Layer 11 of a small transformer language model trained on English Wikipedia (14 layers, counted from 0, width 128).
A neuron's activation on a vector x is GELU(gate . x) times (in . x), where the dot is the dot product.

Input weights of the MLP neurons that the questions are about. A number n stands for (n - 500) times 0.00062.
n11 gate: 592,519,572,264,603,373,549,700,371,496,322,380,437,709,317,618,332,655,394,660,449,460,350,466,446,395,532,389,757,629,543,681,508,601,459,642,710,576,623,411,581,713,208,476,401,579,538,400,319,344,387,242,309,631,307,435,625,379,314,485,473,368,622,349,399,540,420,500,570,508,303,461,659,708,523,541,591,527,693,432,413,178,374,435,477,471,528,325,631,707,622,380,438,539,431,500,572,500,504,649,518,535,697,318,698,416,476,572,431,272,540,646,488,149,412,533,518,473,551,655,412,512,634,548,523,660,604,257
n74 gate: 441,553,462,453,579,522,483,584,530,539,741,175,266,508,613,383,448,635,645,463,537,474,540,254,524,402,504,559,456,360,458,691,439,356,480,350,701,424,614,460,736,420,524,513,580,580,528,602,653,491,554,736,302,463,522,632,605,335,700,784,717,754,584,563,602,470,492,484,407,537,520,442,283,906,385,413,500,562,553,325,366,666,538,805,663,388,683,485,555,365,341,322,634,360,248,432,319,254,361,513,302,516,542,618,561,643,661,517,520,579,438,551,724,367,643,550,282,582,385,523,391,440,637,386,692,479,792,340
n88 gate: 370,687,593,599,541,614,576,325,444,641,585,517,633,482,496,564,513,527,618,445,541,491,374,345,549,306,439,569,682,784,322,286,460,388,456,267,500,281,383,309,504,368,518,221,430,491,416,530,536,429,175,420,504,616,141,276,846,672,168,417,421,612,261,352,682,682,527,473,530,581,298,446,342,696,622,626,404,514,411,644,560,522,890,571,648,517,212,784,600,583,604,365,768,374,486,520,465,473,267,702,408,217,134,444,261,538,472,472,246,482,348,467,787,591,477,602,500,473,630,239,469,679,464,357,639,369,469,390
n92 gate: 426,511,273,586,417,526,582,348,459,689,628,693,384,408,430,568,451,543,581,524,457,593,490,440,602,561,485,533,511,625,561,441,535,544,479,376,536,296,452,259,493,500,588,362,399,479,556,548,363,594,527,408,237,443,519,611,619,453,543,604,500,727,141,690,555,470,448,317,338,582,613,683,621,630,386,445,649,643,288,590,664,525,277,567,455,608,402,507,600,483,398,600,567,386,570,772,325,582,369,428,616,571,326,411,284,262,599,610,609,399,400,622,450,511,580,694,523,354,450,358,321,679,416,547,553,482,687,632
n169 gate: 697,230,485,556,396,684,377,623,652,477,592,726,599,588,175,398,476,612,278,446,265,698,368,553,505,578,601,530,500,752,361,623,864,616,425,358,334,519,397,229,490,657,727,555,562,476,543,705,613,464,628,785,320,578,463,467,836,735,748,386,414,378,569,490,525,424,165,592,726,705,723,559,437,722,618,344,614,397,515,552,644,423,734,495,656,762,822,491,495,467,473,439,718,490,546,306,438,363,325,521,441,398,470,435,490,596,636,430,649,687,166,211,505,569,735,243,769,398,691,542,438,618,817,605,870,852,587,748
n11 in: 591,519,520,504,271,564,284,515,567,384,496,489,667,329,489,387,358,264,522,521,554,536,581,699,390,573,449,574,459,579,616,600,249,433,570,443,687,649,588,633,678,339,334,512,287,656,594,405,554,343,679,307,471,697,475,481,317,673,462,574,579,374,574,449,623,603,365,598,500,485,546,377,569,365,282,389,749,627,508,530,422,839,508,602,404,381,640,292,482,326,652,618,413,645,329,681,444,366,424,553,411,606,326,358,419,536,401,688,436,446,482,607,451,783,304,734,363,500,568,478,481,396,639,704,393,435,394,657
n74 in: 594,364,468,620,532,591,289,286,529,444,426,287,400,606,469,418,515,543,406,807,357,807,759,605,570,650,476,729,378,802,376,805,727,402,599,641,311,259,632,410,606,454,407,560,315,653,531,251,544,454,581,633,437,347,653,519,465,579,512,642,450,681,611,435,598,606,400,543,385,701,429,496,244,536,428,424,504,405,418,614,657,453,549,578,695,634,512,574,344,538,507,485,668,599,574,552,523,275,751,550,624,559,480,598,462,604,406,395,702,416,530,361,242,488,536,548,413,575,301,657,639,492,554,452,563,480,749,396
n88 in: 578,430,418,360,639,616,737,603,390,521,315,603,414,544,344,584,500,465,394,288,571,694,646,391,456,203,376,468,731,413,554,290,341,422,517,529,460,431,351,688,359,374,197,590,357,625,697,542,612,575,471,614,361,575,127,743,776,482,301,664,756,628,313,464,500,601,439,491,446,371,474,219,438,581,603,659,509,362,623,341,414,526,486,592,431,270,604,379,796,847,480,427,535,669,325,720,304,482,302,415,294,337,261,513,505,233,418,628,294,464,587,449,694,347,405,479,353,522,492,298,334,114,461,395,748,589,579,409
n92 in: 768,428,429,680,622,504,630,493,511,479,427,553,463,449,521,458,733,431,575,480,471,511,578,572,493,387,598,384,442,734,626,581,438,538,595,510,445,415,377,544,540,586,486,548,561,294,478,441,548,411,616,417,251,402,319,468,602,394,748,653,693,434,318,343,398,432,590,417,421,566,489,331,474,662,599,337,273,617,598,560,273,374,576,279,369,665,641,356,708,539,608,486,638,577,519,532,554,668,202,562,490,416,470,657,244,662,319,639,500,408,247,390,718,419,436,586,416,416,510,590,432,588,248,552,562,379,558,618
n169 in: 428,475,777,484,399,553,259,651,303,590,465,766,459,735,637,362,313,595,238,433,505,651,771,283,322,455,350,474,186,500,464,737,759,609,722,641,635,369,817,462,212,657,465,536,774,928,451,629,692,526,523,312,552,455,532,813,494,344,475,598,343,485,625,638,479,676,534,233,538,645,575,198,510,500,238,340,709,596,167,379,224,451,417,460,607,524,627,237,432,423,417,553,421,540,266,434,495,565,515,649,300,331,612,151,569,524,407,320,401,359,552,510,311,652,977,279,560,455,696,552,470,558,643,746,535,324,658,833

Each question shows a token from some text and the vector x that enters the MLP there. A number n stands for (n - 500) times 0.017.

"3": 383,583,491,522,506,527,504,528,478,511,518,513,599,341,448,573,479,524,561,507,489,608,339,509,528,449,732,540,426,499,488,427,458,470,574,517,514,520,605,449,437,522,500,499,530,560,539,380,376,742,463,566,451,481,306,573,496,557,437,588,511,491,467,303,502,439,542,496,554,564,496,419,449,445,405,375,654,374,588,507,493,622,493,752,439,329,525,454,531,542,588,326,432,564,499,644,454,451,449,674,600,491,406,555,522,483,418,570,549,555,535,494,651,534,501,500,421,382,461,590,509,370,691,457,480,444,595,546
The two highest activations, in order: n88, n11

" mission": 492,474,523,525,640,613,448,557,440,494,538,463,477,536,425,492,510,477,280,555,535,783,595,472,514,603,408,633,622,560,416,396,523,504,456,489,473,458,460,687,659,411,678,592,616,474,459,487,383,479,486,513,488,517,569,481,513,418,552,490,535,419,323,428,558,514,544,332,626,436,432,416,529,667,351,546,555,563,566,519,602,562,522,519,570,521,519,487,363,454,533,499,588,448,471,495,494,634,510,617,367,593,453,440,555,484,411,625,444,559,525,591,515,549,485,510,513,489,514,320,463,483,664,402,549,487,368,472
The two highest activations, in order: n88, n169

"ce": 580,475,374,497,428,396,449,520,495,457,414,528,513,344,345,459,476,435,342,484,503,687,436,391,628,407,447,509,489,487,407,594,512,514,510,477,490,494,529,380,490,477,523,400,380,422,541,443,478,652,443,391,513,645,765,548,645,506,398,576,625,552,752,399,492,590,473,466,485,494,377,550,561,436,580,498,637,562,534,438,609,507,450,581,550,485,417,419,561,446,530,545,504,472,477,550,466,533,586,456,567,424,436,497,479,567,725,658,447,315,498,616,593,474,662,476,388,445,496,531,534,514,427,403,414,421,577,578
The neuron with the highest activation: n11

"1": 541,621,445,479,551,524,419,349,495,444,586,545,391,401,509,532,608,590,509,358,417,583,476,590,563,437,409,557,581,406,510,403,592,394,488,463,599,507,521,514,424,550,524,716,547,345,438,445,354,632,538,479,511,501,459,638,353,601,453,397,441,412,388,490,443,323,557,452,577,475,509,544,504,543,539,342,508,295,519,546,549,506,475,584,488,506,548,418,465,595,655,413,501,482,407,559,561,521,551,533,606,591,432,489,498,613,403,618,414,444,349,545,574,565,524,625,468,495,473,580,504,500,463,461,388,430,581,688
The most active neuron and its activation: n92, at about 1.3

"|": 480,546,531,560,576,315,419,419,558,450,492,551,508,360,533,501,470,542,526,478,552,624,502,572,456,497,420,447,325,458,530,483,447,491,486,544,556,484,458,560,550,511,531,442,496,424,568,492,490,325,532,555,480,565,487,541,597,406,602,541,472,476,578,360,568,474,423,306,551,519,432,610,472,656,485,635,415,366,463,582,405,576,347,484,657,440,538,503,445,496,515,432,483,439,542,645,499,420,485,586,504,483,601,466,551,496,685,718,540,382,511,613,534,266,578,471,498,657,451,359,537,456,618,464,662,542,580,596
The neuron with the highest activation: n74

" similar": 347,583,869,490,359,463,412,619,561,495,681,465,547,584,524,526,519,464,388,617,503,714,501,370,585,513,487,545,513,423,513,377,466,416,590,492,598,522,506,493,525,559,634,473,532,429,399,494,494,557,359,513,566,455,610,528,749,540,553,488,487,425,472,551,488,368,411,352,403,447,435,549,516,642,481,393,508,505,555,561,454,625,358,595,539,478,433,569,508,552,535,557,517,448,476,400,506,471,516,274,502,579,553,459,532,615,467,602,361,464,465,470,594,438,535,547,466,417,550,466,476,527,493,535,521,485,612,454
The most active neuron and its activation: n169, at about 0.45

"0": 484,603,354,453,477,532,473,426,371,372,499,479,550,533,442,535,612,635,561,446,459,663,429,548,494,342,583,555,565,417,448,420,701,551,438,545,539,469,579,537,535,534,540,707,481,356,446,460,501,562,424,368,423,628,368,641,368,504,416,453,557,382,490,347,476,555,506,355,474,605,513,622,448,498,448,427,398,289,555,635,525,563,548,526,518,503,605,377,441,582,618,429,515,485,548,681,518,403,528,469,527,543,532,385,551,453,436,571,405,516,487,430,542,538,500,571,539,536,497,599,624,489,484,369,497,459,544,581
The neuron with the highest activation: n88

" its": 467,670,593,471,503,558,394,506,467,472,470,495,579,499,456,505,505,599,351,520,474,646,526,534,442,551,516,436,495,398,505,425,424,405,511,457,444,441,601,502,519,425,495,461,467,357,502,519,518,485,516,501,458,499,491,428,588,406,576,477,387,362,498,474,510,446,495,85,427,459,450,589,480,594,472,546,525,471,566,554,561,508,367,494,620,436,542,563,486,505,568,492,446,510,533,586,478,448,498,407,461,521,493,412,497,529,569,856,450,438,542,469,492,430,606,559,478,547,484,432,534,498,566,488,479,507,614,535
The neuron with the highest activation: n11

"\n": 467,561,419,465,478,440,446,462,434,442,474,668,589,487,447,421,383,541,386,696,503,606,491,519,534,505,445,419,265,379,419,520,461,488,532,542,587,494,473,500,592,600,598,472,487,414,539,504,497,389,504,466,519,558,379,401,381,491,458,457,523,440,458,420,611,484,479,314,497,505,560,582,492,707,466,657,448,451,435,442,497,506,345,523,776,394,506,489,547,457,546,521,509,496,563,643,486,397,625,525,546,584,541,393,467,486,432,561,487,399,514,553,564,372,576,501,550,605,487,365,535,381,505,500,437,571,557,595
The most active neuron and its activation: n11, at about 1.1

" ": 548,567,390,536,369,399,322,522,465,436,594,378,435,362,445,419,511,542,325,474,480,685,584,461,518,575,426,649,473,314,533,443,550,509,579,470,494,477,514,416,462,474,528,451,442,427,596,528,412,504,517,646,867,458,385,480,539,506,526,388,649,467,455,571,479,513,544,404,543,591,453,427,463,405,456,394,453,484,501,493,521,594,416,400,605,502,413,566,443,421,654,504,513,498,589,388,592,558,490,470,554,560,517,495,506,508,497,594,532,480,536,484,489,499,434,467,510,479,420,375,442,558,476,478,410,507,525,512
The most active neuron and its activation: n88, at about 0.31

"4": 418,484,528,457,540,567,605,600,553,492,467,374,603,366,489,529,546,564,460,419,483,641,500,448,581,447,608,548,393,523,498,508,448,501,555,504,520,547,512,465,455,450,580,479,468,591,660,294,336,533,451,608,369,392,374,425,547,498,489,485,487,476,379,368,530,435,420,472,553,621,506,457,521,510,487,444,697,488,562,560,444,666,504,608,584,414,593,461,476,496,533,547,474,576,527,738,470,392,538,776,603,490,620,524,543,595,443,590,493,433,576,523,608,424,421,496,514,428,414,643,549,367,676,487,540,418,497,569
The most active neuron and its activation: n11, at about 4.2

" died": 549,416,619,534,505,561,348,496,463,499,422,506,507,579,451,461,612,483,422,509,490,533,639,473,507,435,532,505,592,403,485,452,486,459,512,545,537,474,484,413,543,625,397,495,511,525,549,488,409,481,557,371,469,461,460,441,593,545,536,481,596,483,561,385,480,358,408,308,577,378,579,556,474,834,511,559,520,448,469,487,510,694,356,619,543,654,501,438,359,577,441,497,510,353,528,362,451,526,357,548,495,534,423,459,498,406,522,428,535,495,599,570,492,473,596,503,543,517,414,382,652,625,533,471,605,673,625,592
The two highest activations, in order: n169, n74

"lic": 418,518,600,375,537,647,481,400,569,281,559,370,485,536,509,554,610,412,462,411,502,443,514,453,523,627,489,452,561,599,507,538,582,511,546,508,523,415,396,656,495,477,525,447,498,305,517,411,489,632,498,573,469,543,419,495,595,418,540,332,395,501,607,636,506,498,470,354,605,526,410,488,509,376,482,428,470,429,480,469,578,488,430,566,575,495,429,565,445,515,530,575,517,520,620,482,383,491,386,397,630,582,607,505,581,526,534,669,490,346,569,415,466,493,505,606,315,513,505,309,554,413,499,364,297,410,567,519
The most active neuron and its activation: n11, at about 0.12

" Me": 503,364,421,524,336,411,476,226,435,525,441,399,499,382,414,549,495,445,390,677,496,602,479,503,500,579,451,540,505,468,616,381,448,495,482,545,541,548,513,601,397,439,513,501,449,372,564,492,395,580,509,472,441,439,641,495,587,519,509,515,619,429,403,629,485,664,595,408,517,527,383,661,329,417,649,551,592,355,545,543,630,524,353,378,509,503,445,373,515,599,351,499,476,453,386,496,536,600,512,625,591,568,619,543,498,528,557,629,497,577,575,498,555,589,556,477,482,526,485,484,516,506,454,517,578,586,456,672
The most active neuron and its activation: n169, at about 0.33

"so": 431,382,558,467,548,517,334,532,569,466,350,456,451,399,415,477,547,482,480,488,357,473,426,363,642,519,410,621,435,512,540,405,505,446,517,422,520,451,594,623,507,542,598,548,474,370,406,491,477,582,543,415,637,529,647,391,517,455,625,543,541,525,456,432,456,503,747,432,525,586,511,469,424,374,541,318,475,513,534,633,523,412,564,431,501,556,532,563,593,425,556,435,415,572,568,542,434,589,576,452,536,567,455,562,650,483,367,642,510,558,432,420,638,468,700,538,444,481,513,435,505,352,304,405,420,574,482,441
The neuron with the highest activation: n169

".": 558,502,420,493,411,639,463,442,399,483,535,499,517,584,496,465,525,534,477,555,500,619,501,561,433,528,523,484,341,447,451,436,561,450,535,516,588,438,511,444,630,587,567,578,510,428,473,476,373,292,466,373,554,582,467,424,479,470,417,519,484,351,576,390,479,463,508,197,629,381,486,576,439,661,487,505,420,483,494,430,499,615,347,458,744,564,443,457,521,518,481,451,465,444,526,618,498,369,599,514,567,554,464,460,470,477,487,524,521,332,553,591,590,464,519,430,483,493,451,356,607,528,636,506,514,549,527,583
The three highest activations, in order: n11, n169, n74